Layer 2 of a small transformer language model trained on English Wikipedia (13 layers, counted from 0, width 64).
In attention head 0, each number of a token's query is one row of weights dot the token's vector x plus its bias. The head spreads its attention over the tokens so far by the softmax of query dot key.

Query weights of the head. A number n stands for n times 0.0031.
q0 (bias 0.049): -72 12 -31 19 -7 -22 -21 -15 -2 -41 53 29 33 4 -11 -35 -36 47 46 27 -8 -1 -3 6 47 26 28 9 -12 9 17 -15 -14 6 16 -4 6 -10 12 -2 -33 -22 33 -48 -9 8 -36 37 6 9 -25 -27 -11 50 5 5 17 7 -30 -47 -17 72 -42 10
q1 (bias -0.034): -45 12 -18 -4 -46 -3 -28 -17 20 22 45 -21 25 51 -27 8 -58 31 10 -25 -8 -16 -28 7 -8 15 -21 43 -13 -11 3 0 36 -28 3 -22 -9 30 12 36 -20 34 17 -2 -14 -19 23 -14 5 -25 1 0 10 -10 -8 1 18 -1 -11 -54 -13 32 16 36
q2 (bias -0.019): 28 -31 -53 23 -8 -41 19 8 2 -9 -8 30 5 -28 11 -33 64 -1 5 64 -5 34 -2 -8 8 -12 -27 41 5 12 -28 -34 -8 -20 -38 21 -14 7 15 -16 24 -4 -7 -9 22 38 -31 0 33 19 -6 -24 -36 49 27 -7 -18 22 22 54 -2 -29 -46 36
q3 (bias 0.099): -19 64 15 -10 -21 -21 -58 -37 -3 11 20 7 59 71 -2 32 -54 11 -8 -33 -28 -16 -5 -1 7 14 -20 -17 -1 -25 42 -11 59 6 10 -54 13 24 8 48 -4 -31 47 -5 15 16 27 -12 -40 -14 -66 4 50 -25 21 -27 -16 -22 -31 -51 23 42 -10 34
q4 (bias -0.058): 49 13 13 11 -8 20 -8 11 27 42 18 -1 -35 -34 -3 -7 15 8 -27 18 44 -48 -13 12 -12 -20 -6 8 -28 52 -15 4 -66 -21 -30 3 -35 11 7 2 11 39 -17 5 1 48 19 -54 34 -4 80 -19 -20 -27 -5 -21 12 -37 12 -18 -40 -22 28 -35
q5 (bias 0.007): 0 -30 1 0 36 -3 25 -31 16 -19 21 -39 18 -13 1 28 -18 -10 23 -25 -13 -5 14 8 -3 30 -15 20 -10 -13 5 28 -15 43 -7 16 38 -20 -10 -4 25 -4 5 2 34 -7 -44 -35 12 -3 -13 36 -1 -21 32 3 0 -35 21 -14 5 3 -10 7
q6 (bias -0.012): 0 0 9 -2 22 12 6 -41 4 -5 -17 16 20 -12 50 -1 -38 -26 18 -18 8 38 -12 20 44 30 -31 -39 21 63 42 -18 2 46 4 -1 63 -31 5 -27 -31 -38 -1 -14 -13 4 0 -4 -20 1 -21 -4 31 -22 4 7 20 -27 -40 -9 22 2 -45 -22
q7 (bias -0.061): 10 -22 -4 4 -1 -1 -5 -10 -11 42 -21 -11 46 30 17 -26 -26 -16 -15 -22 7 -25 -14 29 4 -21 -35 -3 -17 -25 14 10 -3 -10 15 -49 19 9 10 48 21 45 -3 2 30 -40 -1 6 2 13 13 8 -12 -32 -17 40 32 -16 -19 -4 -1 29 5 -3
q8 (bias -0.105): 13 -10 -4 4 -22 39 14 16 -11 -4 15 -1 -43 -11 42 20 2 -35 -12 8 15 35 -38 4 2 8 -21 3 24 29 -21 -16 9 14 -11 40 -27 -5 16 -53 31 7 -24 5 3 62 -29 -22 -10 20 27 -18 -1 -4 12 -25 28 -5 -9 24 43 -51 -9 43
q9 (bias 0.039): -29 -11 -36 -12 -26 11 -7 59 -62 -20 22 -5 -32 7 -33 -25 20 67 18 11 -1 1 11 -5 11 -5 3 -27 22 40 -59 -3 -15 -43 55 -23 -3 25 12 9 0 22 -13 10 3 15 26 36 -16 18 -15 -31 11 43 -7 -42 10 27 11 17 5 2 -21 -36
q10 (bias 0.054): -45 14 9 -3 36 0 8 25 19 -8 16 -32 20 -18 -17 -8 10 -8 7 -13 32 -64 8 -6 6 -22 50 14 -21 10 35 -3 -19 21 50 35 7 36 -7 40 16 6 4 -31 6 -20 3 4 -12 -20 27 -18 4 1 -15 -36 -2 -54 -16 -36 15 21 16 -20
q11 (bias 0.068): -62 -48 -44 -22 7 8 -16 -14 -39 -21 24 42 15 22 -6 -31 8 13 -28 -17 -17 -3 20 -7 -18 -23 -9 -42 -6 -37 14 -20 65 25 68 -43 -3 -13 30 30 24 -17 14 40 -6 2 -19 48 -34 37 -95 17 -21 59 -19 -13 35 32 -15 10 50 38 -27 6
q12 (bias -0.010): 27 33 16 20 -5 -13 -5 11 32 -12 7 7 -5 12 16 -29 -58 -1 17 42 5 9 -28 -4 12 12 6 -21 20 15 -8 -29 -12 -22 -55 7 -38 21 -6 -27 -14 -25 9 -12 -11 20 -1 -8 -21 -10 17 -5 8 -2 26 -19 32 -2 5 -7 -15 11 25 -6
q13 (bias 0.015): -13 -3 -8 41 -11 10 4 -9 25 -15 8 3 -19 13 -22 -19 -3 17 41 8 -20 -11 10 3 23 17 18 -58 -4 -31 -1 11 -19 18 -19 -2 -18 1 -3 10 7 -35 4 12 -1 18 -25 45 4 40 -32 3 -11 7 23 10 1 21 12 -14 -22 10 -2 -25
q14 (bias 0.029): -37 -2 60 14 -9 -31 10 -36 64 35 3 12 -4 10 -26 17 -6 -64 9 -10 15 -50 -28 0 -9 -38 40 16 21 -15 43 -34 6 20 -1 -6 37 46 -7 57 -4 -28 46 -25 -21 18 5 -38 -13 -63 29 -1 12 -38 -32 9 32 -22 24 -27 7 12 45 -20
q15 (bias -0.003): 44 -19 -46 -12 23 15 5 74 -57 3 17 -14 -59 -46 -27 -14 70 31 -9 -7 15 25 58 -66 10 11 2 56 -2 20 -15 -36 14 -34 -2 39 -34 -48 -9 -62 6 -9 -17 -1 4 12 36 -6 43 25 18 -21 -43 19 14 -31 -25 9 -5 73 -1 -59 10 -11
q16 (bias 0.060): 4 -5 -36 -12 24 -4 -7 -9 6 -16 -20 8 27 3 24 -6 -43 -9 5 -15 -19 6 13 1 46 -7 17 -31 25 -31 -7 -1 0 -18 31 -37 -4 -3 6 -7 -4 -12 17 22 12 -27 -24 -8 -6 -8 -17 11 7 29 2 -19 18 16 -8 -19 18 25 -10 19
q17 (bias -0.012): 5 33 -20 11 -4 -13 -7 -26 55 25 -22 17 -3 -27 -14 -10 52 -32 10 6 -13 20 4 -29 -4 -3 -2 47 -4 19 23 -21 -2 -12 -6 20 -19 4 -19 -15 12 -20 -3 -34 -17 1 14 -29 15 -1 21 -15 -25 -8 -1 -13 -20 -12 15 15 -4 -47 -6 23
q18 (bias -0.173): 68 -20 -5 1 -10 -1 31 11 -7 4 13 -33 -29 -45 33 -4 9 -33 4 -22 31 2 -24 -18 -17 -2 -32 33 -3 52 0 4 29 -16 -63 42 2 -19 10 -25 12 12 -35 23 -12 41 31 -23 37 -10 29 -5 -24 -47 3 -1 -16 -30 -8 23 -5 -38 1 -11
q19 (bias 0.061): -22 32 24 -1 -3 -13 -27 6 -3 -39 17 25 -8 38 -13 -13 -14 20 38 -5 -28 -9 29 2 -6 11 21 -67 13 -39 5 5 23 13 20 -61 7 38 -19 -13 13 -53 31 -3 -15 -10 6 43 -20 13 -64 11 2 39 52 -9 -3 30 35 -25 -3 23 -9 -15
q20 (bias 0.007): -41 7 4 -19 10 25 -8 -4 37 35 -2 28 9 14 12 31 24 -27 -6 -6 16 2 -11 5 -20 -15 26 -21 21 38 -5 -7 36 -3 44 5 3 10 -13 -9 9 14 -9 5 -14 -18 46 -41 -9 -61 -4 8 16 1 -25 5 -4 -18 4 4 16 -34 10 4
q21 (bias 0.011): -4 -16 18 18 -20 -28 -2 12 3 -7 1 46 -10 29 34 -2 -1 23 1 55 -4 -18 -9 31 -14 -14 -3 -58 6 1 -54 -12 -15 2 -38 -36 -9 2 25 9 3 -11 14 19 -15 32 -13 29 -17 -9 -43 9 -8 48 8 18 12 10 47 8 -31 48 -16 -22
q22 (bias -0.005): -6 -7 2 19 -18 14 1 12 -4 -5 5 -8 -44 -25 -11 13 27 45 19 -24 -8 -4 40 -16 35 9 16 29 -4 -10 -36 -6 -28 -16 39 -22 10 -12 -5 -11 -5 -12 17 -25 -23 4 -2 16 15 5 21 -18 -21 39 7 -2 2 29 39 4 -12 4 0 -16
q23 (bias 0.037): -53 -5 -12 -23 12 12 -24 2 -15 9 38 -9 -22 20 -45 21 4 14 12 -19 -18 19 24 -23 2 17 32 12 12 -34 -29 3 27 -24 53 -17 -17 3 -27 -13 -13 -5 10 -4 9 -12 6 0 11 -5 -11 -14 4 24 0 -8 2 27 10 9 27 2 19 27
q24 (bias 0.035): -8 -4 -3 30 -6 50 -12 -25 56 -14 19 -26 8 12 -20 8 -23 14 -21 -49 5 6 2 11 -27 4 -21 -25 -6 -8 3 14 16 21 -6 -4 7 6 -4 30 36 15 -13 15 24 -38 21 4 -20 -9 -22 7 -8 5 32 15 -13 20 17 -29 -44 -9 -5 27
q25 (bias -0.074): -32 -5 -13 -49 29 -49 11 39 -55 -2 -5 -38 -8 -33 16 -16 55 24 45 31 -2 -33 16 -9 -11 -13 -16 44 -27 4 -40 40 -36 28 8 -7 -18 -17 -9 9 -1 36 -37 -9 0 -22 -6 41 15 65 2 -28 -23 35 -1 -4 26 -43 2 20 8 28 6 2
q26 (bias -0.022): 2 21 18 19 18 9 -4 -15 -20 19 19 -26 -13 2 -19 17 35 2 -15 7 3 2 7 7 -29 -3 -25 3 -40 6 -13 16 -20 -9 3 1 17 23 2 13 -2 38 -15 0 -9 -25 -2 16 8 15 42 9 24 -12 -9 -10 -56 1 -44 12 -3 -1 25 0
q27 (bias 0.089): -21 3 -40 -22 -36 26 4 35 -51 17 -1 6 -39 4 -18 -6 49 14 6 -12 -9 -1 12 10 22 18 -26 12 -4 4 30 0 -15 54 28 19 -7 -17 20 -23 -2 5 -26 4 -7 26 -15 5 17 72 -1 -25 3 0 4 -36 8 3 -40 -9 15 -65 -35 14
q28 (bias -0.029): 19 8 -12 11 -7 -2 14 -10 21 18 27 -31 49 -13 44 -5 -46 -44 -15 -21 9 8 -16 26 -2 -14 -15 -3 -23 19 40 7 22 -31 -28 13 -8 15 1 3 -5 42 4 47 -11 -22 4 -48 26 -41 44 38 12 -41 -12 -14 -32 8 -23 -31 -30 17 48 9
q29 (bias -0.072): 34 11 -4 13 -45 8 11 -12 36 22 -42 5 22 4 62 26 -7 -36 -1 2 7 11 -40 -3 22 -33 -21 8 11 23 -13 -40 8 -31 -22 -15 -7 -12 15 -9 1 18 12 -2 -33 -30 25 -34 -3 -39 37 -1 -2 -23 -11 18 31 13 -15 7 -2 -6 42 14
q30 (bias -0.009): -50 24 -14 23 11 13 -20 10 41 24 13 19 -25 4 -22 -5 63 4 -25 -13 0 15 9 -6 -26 6 24 -33 -13 22 -16 24 3 20 18 43 -54 17 6 14 20 -10 -22 24 -21 36 2 13 -16 1 -27 -10 -24 28 -14 -20 -46 -36 42 -7 -27 -19 -2 15
q31 (bias 0.010): 19 7 -38 10 -58 8 0 -64 27 38 -55 9 55 -4 11 42 10 -23 -12 -15 -32 -9 -16 10 43 -16 -23 4 -15 -11 45 -23 12 -18 6 -22 35 -12 0 24 -3 -11 29 -6 3 14 13 -36 2 4 -3 13 26 -15 -19 1 -17 41 11 -16 10 -5 5 13

Each question shows a short text with each token's key, already scaled and adjusted for position as the last token sees it. A number n stands for n times 0.0091.

Then comes the last token's vector x. A number n stands for n times 0.055.

0 " 0": 27 19 48 6 5 -8 41 10 34 -42 -50 -24 29 11 -3 -33 -32 14 80 -16 -33 51 -13 -51 -4 26 -22 -32 15 39 6 10
1 " |": 39 29 21 22 12 -10 34 4 22 -43 -38 -22 33 5 -6 -47 -24 9 67 -3 -21 57 -10 -51 -4 29 -27 -47 26 51 18 17
2 " 0": 33 28 28 11 8 -3 35 13 35 -41 -39 -24 18 -1 -1 -56 -22 6 72 -9 -18 55 -7 -45 -7 39 -23 -43 19 53 11 17
3 ".": 28 33 26 18 11 -5 35 12 32 -50 -42 -30 28 7 -2 -52 -33 16 72 -10 -21 45 -17 -48 6 28 -18 -34 25 46 18 19
4 "00": 25 31 22 12 5 0 37 24 31 -40 -35 -22 17 -3 -1 -58 -29 4 73 -11 -17 48 -11 -47 -1 46 -10 -47 23 57 4 11
5 "%": 25 33 18 16 14 -6 34 18 30 -43 -49 -27 20 -3 -12 -46 -19 6 78 -11 -20 49 -5 -51 -2 25 -26 -41 25 54 11 21
x: 41 53 -14 18 -19 33 16 31 18 -30 28 8 -12 0 -25 -28 12 -3 -26 29 -10 3 18 10 -6 -1 2 9 -6 -17 13 -41 -34 -1 -15 29 -3 -45 -35 -3 -23 10 -31 69 35 18 -2 -34 2 24 -22 10 11 -23 -6 33 18 -7 -18 8 -36 -39 -2 6
To which token does the last token give the most attention? 0 " 0"

0 "se": 23 17 48 9 -4 -8 40 9 27 -43 -49 -22 30 11 -7 -31 -32 18 72 -13 -36 41 -16 -53 2 20 -14 -30 18 36 2 12
1 " inter": 32 22 34 15 0 -15 39 12 22 -43 -44 -16 32 12 -1 -43 -24 13 63 -12 -28 48 -14 -51 -7 22 -15 -38 21 49 6 18
2 "fa": 30 25 29 19 -5 -6 44 15 26 -50 -39 -22 29 4 -5 -56 -27 14 55 -10 -20 43 -22 -53 4 20 -15 -30 23 47 4 19
3 "ce": 27 26 23 20 -7 -8 46 15 29 -46 -46 -17 26 0 -11 -53 -22 12 60 -11 -19 39 -19 -49 -1 20 -18 -37 20 51 3 21
4 "s": 29 27 28 17 -5 -15 46 16 32 -37 -44 -12 28 3 -4 -50 -29 13 63 -12 -19 41 -20 -49 -4 27 -20 -30 16 52 2 20
5 " is": 30 24 24 15 11 -11 44 8 36 -39 -38 -25 37 7 -1 -41 -23 9 65 -16 -25 41 -17 -54 -8 6 -24 -21 29 51 -6 22
x: 67 44 -8 -25 -57 29 -11 4 -11 16 -1 -1 4 -2 -26 -28 -15 -3 -34 -2 10 -6 8 7 -9 -29 37 19 2 2 8 -27 -29 29 -16 72 -5 -21 -10 -31 36 -21 -5 2 3 4 1 -9 6 34 10 17 21 -6 16 -27 41 33 -12 -10 -50 -31 -1 -4
Which token does the last token look at most, and with what share of its attention? 5 " is", with about 40%

0 "el": 23 15 48 10 -3 -8 38 10 25 -33 -48 -18 29 14 -8 -28 -28 15 67 -12 -37 41 -16 -50 0 18 -14 -27 12 29 2 7
1 " project": 28 26 29 17 -2 -8 37 18 22 -36 -42 -16 25 5 1 -51 -16 7 60 -8 -30 43 -10 -44 -4 29 -18 -36 14 41 -2 16
2 " to": 28 16 21 15 8 -17 35 15 25 -45 -37 -18 37 16 -1 -47 -20 9 51 -8 -32 41 -20 -51 -6 14 -21 -26 22 43 2 20
3 " be": 27 21 27 18 4 -9 33 13 24 -42 -38 -19 33 10 -4 -38 -21 9 61 -10 -28 41 -21 -48 -8 13 -17 -32 33 39 1 23
4 " built": 19 25 24 10 13 -13 24 24 25 -35 -41 -22 31 6 2 -49 -21 2 56 -15 -26 48 -14 -43 -6 23 -15 -42 17 47 -5 14
5 " on": 13 23 19 15 14 -15 27 27 17 -41 -32 -26 33 8 4 -44 -27 10 55 -15 -27 39 -20 -52 -3 21 -6 -36 24 51 -4 20
x: 38 41 -4 -33 -19 23 5 39 11 37 9 18 19 23 -28 -32 -10 0 -41 12 3 -34 13 5 18 -8 -28 -9 -23 -36 20 -16 -38 -12 -10 73 -26 -26 16 -16 8 -18 -15 -15 11 -8 18 -23 16 3 32 22 -8 -15 16 6 15 21 4 36 -37 -29 23 -33
To which token does the last token give the most attention? 5 " on"

0 "al": 25 18 47 11 -5 -9 38 11 24 -33 -45 -18 27 12 -8 -27 -30 16 68 -11 -35 40 -13 -49 -1 24 -13 -26 12 33 2 9
1 " Ne": 32 30 35 20 -6 -3 39 14 16 -39 -39 -23 23 3 0 -39 -26 16 57 -13 -23 39 -11 -46 0 24 -22 -30 18 45 1 23
2 "va": 30 23 26 13 -2 -12 41 14 28 -43 -38 -11 20 3 6 -55 -24 16 54 -12 -10 44 -16 -42 -7 19 -16 -36 16 45 11 24
3 " De": 28 31 32 20 -2 -6 37 12 22 -42 -41 -22 21 0 -3 -34 -27 20 64 -14 -20 35 -12 -44 -1 21 -21 -29 19 46 3 25
4 "vel": 33 22 28 16 2 -6 39 14 34 -46 -35 -16 21 0 8 -48 -23 11 59 -22 -19 35 -20 -36 -8 18 -14 -40 21 44 3 19
5 "op": 30 32 25 15 0 -12 41 15 26 -42 -38 -18 24 -2 1 -45 -29 17 57 -15 -12 33 -15 -41 3 17 -11 -35 24 52 4 19
x: 12 12 -20 25 -23 4 5 20 12 15 19 40 0 15 -30 -28 -2 -9 -6 7 -23 -16 16 -9 27 -2 -20 11 -15 -22 26 -2 -26 0 -17 70 -3 -12 6 -14 -38 3 -48 5 36 -5 7 -59 -3 -16 36 14 34 0 15 -5 12 21 -4 58 -51 -46 -16 9
Which two tokens does the last token look at most, in order? 0 "al", 3 " De"

0 "y": 23 17 44 8 -2 -9 35 10 25 -32 -45 -18 26 12 -7 -26 -28 15 63 -12 -34 37 -12 -44 2 19 -11 -23 11 29 1 7
1 "es": 34 26 30 11 -7 -9 34 13 21 -34 -36 -11 25 8 -3 -46 -22 8 52 -5 -25 42 -12 -44 2 23 -17 -31 14 39 -1 13
2 " Republic": 25 27 24 11 7 -9 30 23 15 -39 -44 -16 21 5 -7 -39 -11 9 57 -11 -26 42 -9 -44 -7 21 -20 -31 18 38 3 15
3 "an": 26 23 20 15 1 -8 40 21 20 -37 -36 -17 23 8 -6 -48 -17 7 57 -4 -19 39 -11 -38 -3 25 -16 -37 20 40 3 13
4 " |": 32 18 19 14 17 -15 28 4 6 -39 -25 -29 33 5 1 -31 -16 13 50 -9 -22 42 -4 -50 -6 12 -22 -40 25 48 6 21
5 "\n": 24 26 17 4 13 -15 27 17 20 -38 -31 -21 24 7 -2 -39 -29 9 63 -16 -23 34 -14 -44 -2 21 -10 -33 28 42 4 12
x: 40 18 -27 -14 -39 32 2 16 26 6 -7 -5 1 20 -7 -27 8 -8 -9 8 -12 -38 36 13 20 -13 27 14 -53 7 20 -25 -24 -5 13 73 -16 -47 -26 -50 -8 1 -8 5 5 21 14 -20 13 -13 21 13 17 16 33 1 -16 17 -2 -2 -75 -17 40 -6
Which token does the last token look at most, and with what share of its attention? 4 " |", with about 40%

0 ".": 24 21 47 7 5 -9 31 9 30 -37 -47 -21 27 10 -5 -28 -27 18 66 -15 -29 41 -15 -41 -3 23 -14 -22 16 32 6 11
1 "78": 28 26 24 12 -3 -6 34 20 28 -32 -36 -7 16 2 0 -53 -18 7 57 -3 -14 46 -10 -34 -8 44 -12 -39 15 47 7 14
2 "%": 31 30 19 15 5 -11 29 16 21 -33 -44 -15 21 2 -10 -42 -13 5 59 -4 -20 49 -3 -41 -7 30 -23 -38 17 47 7 19
3 " |": 34 25 17 16 16 -12 26 5 13 -39 -29 -19 32 4 -5 -36 -16 8 55 -5 -16 49 -9 -45 -10 27 -24 -43 29 47 15 16
4 " 1": 26 26 28 5 6 -5 26 14 28 -33 -33 -22 19 -1 1 -49 -21 9 59 -8 -16 46 -6 -37 -9 44 -17 -37 16 49 4 16
5 ",": 22 28 18 18 14 -5 31 13 26 -41 -33 -20 24 0 2 -45 -24 10 64 -16 -22 35 -17 -45 -5 32 -15 -29 20 45 2 17
x: 79 28 -40 -13 -37 27 32 11 -10 21 -2 18 -9 28 -40 -40 -14 8 -15 8 -7 -30 32 36 -7 -21 6 20 -6 8 32 -6 -31 20 -37 27 -39 -34 -7 -16 32 -11 9 23 24 -7 -5 -16 2 7 12 2 0 6 -12 9 13 -3 -20 15 -25 -55 13 3
Which two tokens does the last token look at most, in order? 0 ".", 5 ","

0 "ed": 22 17 48 8 1 -11 37 14 29 -35 -52 -20 30 15 -3 -33 -30 14 71 -11 -36 46 -15 -47 -1 22 -15 -30 12 33 1 8
1 " for": 30 27 25 24 5 -20 35 18 25 -38 -41 -12 32 10 -2 -49 -24 11 61 -2 -28 47 -15 -49 -4 26 -15 -34 14 51 2 16
2 " mi": 31 30 28 17 7 -12 36 22 29 -26 -34 -24 27 3 0 -54 -22 6 61 -13 -23 47 -13 -46 -12 32 -13 -34 23 53 4 18
3 "d": 24 28 26 24 4 -9 39 19 28 -37 -48 -15 24 0 1 -58 -26 7 58 -9 -17 49 -20 -43 -5 19 -12 -41 18 46 1 17
4 "-": 26 27 13 25 6 -13 40 14 24 -32 -31 -24 29 3 -1 -43 -30 11 69 -9 -22 37 -11 -45 -1 34 -14 -47 15 55 3 20
5 "19": 17 27 24 12 1 -5 39 26 29 -40 -32 -15 20 0 2 -54 -20 10 68 -11 -17 37 -16 -47 -2 40 -16 -36 22 54 2 20
x: 76 -5 -29 0 -30 1 7 53 47 -4 -2 19 -4 10 -27 -36 -5 7 -8 5 -11 -18 28 31 -5 6 -2 3 0 -10 0 10 -21 13 2 7 -9 -53 -9 3 11 -21 -21 10 -3 20 -6 -67 35 -1 22 -4 44 2 -6 3 10 -17 -28 23 -35 -37 19 12
Which token does the last token look at most, and with what share of its attention? 0 "ed", with about 40%

0 "\n": 25 22 45 3 4 -16 38 13 33 -36 -52 -23 30 13 -8 -34 -40 13 82 -16 -35 50 -17 -53 -4 29 -17 -30 15 37 7 6
1 "\n": 28 35 14 14 5 -19 35 17 23 -35 -39 -20 29 5 1 -59 -40 5 70 -9 -21 54 -18 -52 -5 36 -16 -43 21 52 11 11
2 "==": 33 32 12 9 9 -19 42 4 22 -40 -35 -24 34 8 -8 -52 -29 7 71 -5 -13 53 -16 -52 -2 30 -18 -40 39 52 22 15
3 "F": 26 23 19 12 7 -16 43 27 21 -36 -46 -25 29 6 -8 -55 -24 2 63 -16 -26 54 -14 -56 -9 29 -18 -42 20 57 1 24
4 "ung": 32 24 15 11 10 -12 49 22 24 -39 -40 -22 27 5 0 -61 -30 0 66 -18 -20 56 -16 -53 -9 32 -15 -45 17 49 4 11
5 "al": 29 23 19 12 1 -8 40 24 18 -44 -35 -22 30 2 0 -53 -34 7 67 -8 -23 48 -20 -54 -9 43 -16 -51 28 51 2 15
x: 45 21 -3 16 -29 -8 35 25 -4 37 23 21 31 15 -24 -13 -22 -11 -27 7 -11 -35 10 45 8 -6 0 14 18 -1 7 -14 -43 36 -12 8 -17 -42 -30 -8 -19 -18 -35 9 42 -11 -23 -31 13 8 34 12 17 33 0 -6 -6 -1 -16 48 -43 -62 4 -10
To which token does the last token give the most attention? 0 "\n"

0 " The": 22 22 48 9 0 -9 36 11 29 -45 -51 -20 28 12 -4 -29 -37 18 77 -18 -34 43 -18 -49 1 21 -15 -30 19 36 4 13
1 " company": 21 24 28 19 2 -12 37 20 30 -49 -52 -14 25 -2 5 -53 -22 12 63 -12 -28 45 -16 -49 0 22 -29 -35 14 47 2 27
2 " did": 26 15 23 17 9 -20 44 6 25 -42 -36 -33 40 11 3 -48 -31 15 61 -13 -28 43 -14 -60 1 6 -23 -37 12 51 2 20
3 " not": 17 16 30 13 12 -15 32 11 26 -52 -44 -18 36 6 12 -44 -24 9 66 -11 -23 49 -25 -51 -10 15 -24 -43 27 48 -3 20
4 " in": 5 26 26 17 12 -16 24 27 20 -47 -43 -22 29 4 2 -45 -30 14 68 -18 -22 41 -28 -55 -5 22 -11 -37 28 56 1 22
5 "ten": 11 27 22 16 12 -13 34 24 23 -40 -35 -16 21 -3 5 -58 -30 10 71 -21 -15 41 -28 -54 -9 32 -4 -45 23 50 6 15
x: 71 13 -18 38 1 12 -6 44 20 10 -7 5 11 7 -40 -29 -31 -1 -7 21 -8 6 21 26 -15 -45 -37 21 -5 -11 2 18 -26 11 27 13 -18 -27 -19 -3 13 0 -26 -2 12 4 6 -39 17 1 6 -14 51 7 -23 8 9 10 -29 26 -42 -61 19 -7
To which token does the last token give the most attention? 4 " in"

0 " president": 22 22 49 8 6 -13 41 19 31 -50 -64 -21 32 18 -3 -35 -30 15 88 -15 -40 53 -19 -53 -2 20 -19 -34 23 37 2 15
1 "ial": 32 29 21 23 4 -11 47 22 16 -50 -44 -21 37 9 -4 -54 -22 11 71 3 -29 52 -12 -55 -1 38 -14 -54 32 59 2 17
2 " election": 26 30 24 9 7 -18 40 21 25 -55 -57 -17 24 7 5 -57 -20 10 77 -10 -28 55 -2 -53 -6 29 -23 -45 20 59 -2 29
3 ".": 29 23 31 17 23 -20 38 14 19 -63 -46 -38 47 16 2 -42 -22 24 63 -13 -30 48 -19 -60 -2 11 -28 -31 32 56 7 34
4 " State": 24 30 23 12 6 -9 37 24 26 -53 -55 -26 26 5 -12 -49 -22 8 79 -9 -29 52 -11 -54 -7 36 -22 -43 33 59 0 26
5 " vote": 29 25 24 7 16 -16 41 8 30 -51 -53 -31 24 -2 0 -50 -21 11 80 -12 -18 57 3 -52 -18 25 -19 -47 29 61 1 28
x: 36 13 17 13 -40 0 -14 73 22 -2 2 -10 6 4 -34 -5 11 -15 -34 29 -17 16 25 6 38 -14 -2 29 0 19 10 -38 -28 -29 4 31 -17 -19 -23 -4 14 3 -46 14 39 15 -18 -30 -14 -5 -33 10 18 -21 5 23 39 14 -21 1 -35 -36 4 -25
Which token does the last token look at most, and with what share of its attention? 3 ".", with about 30%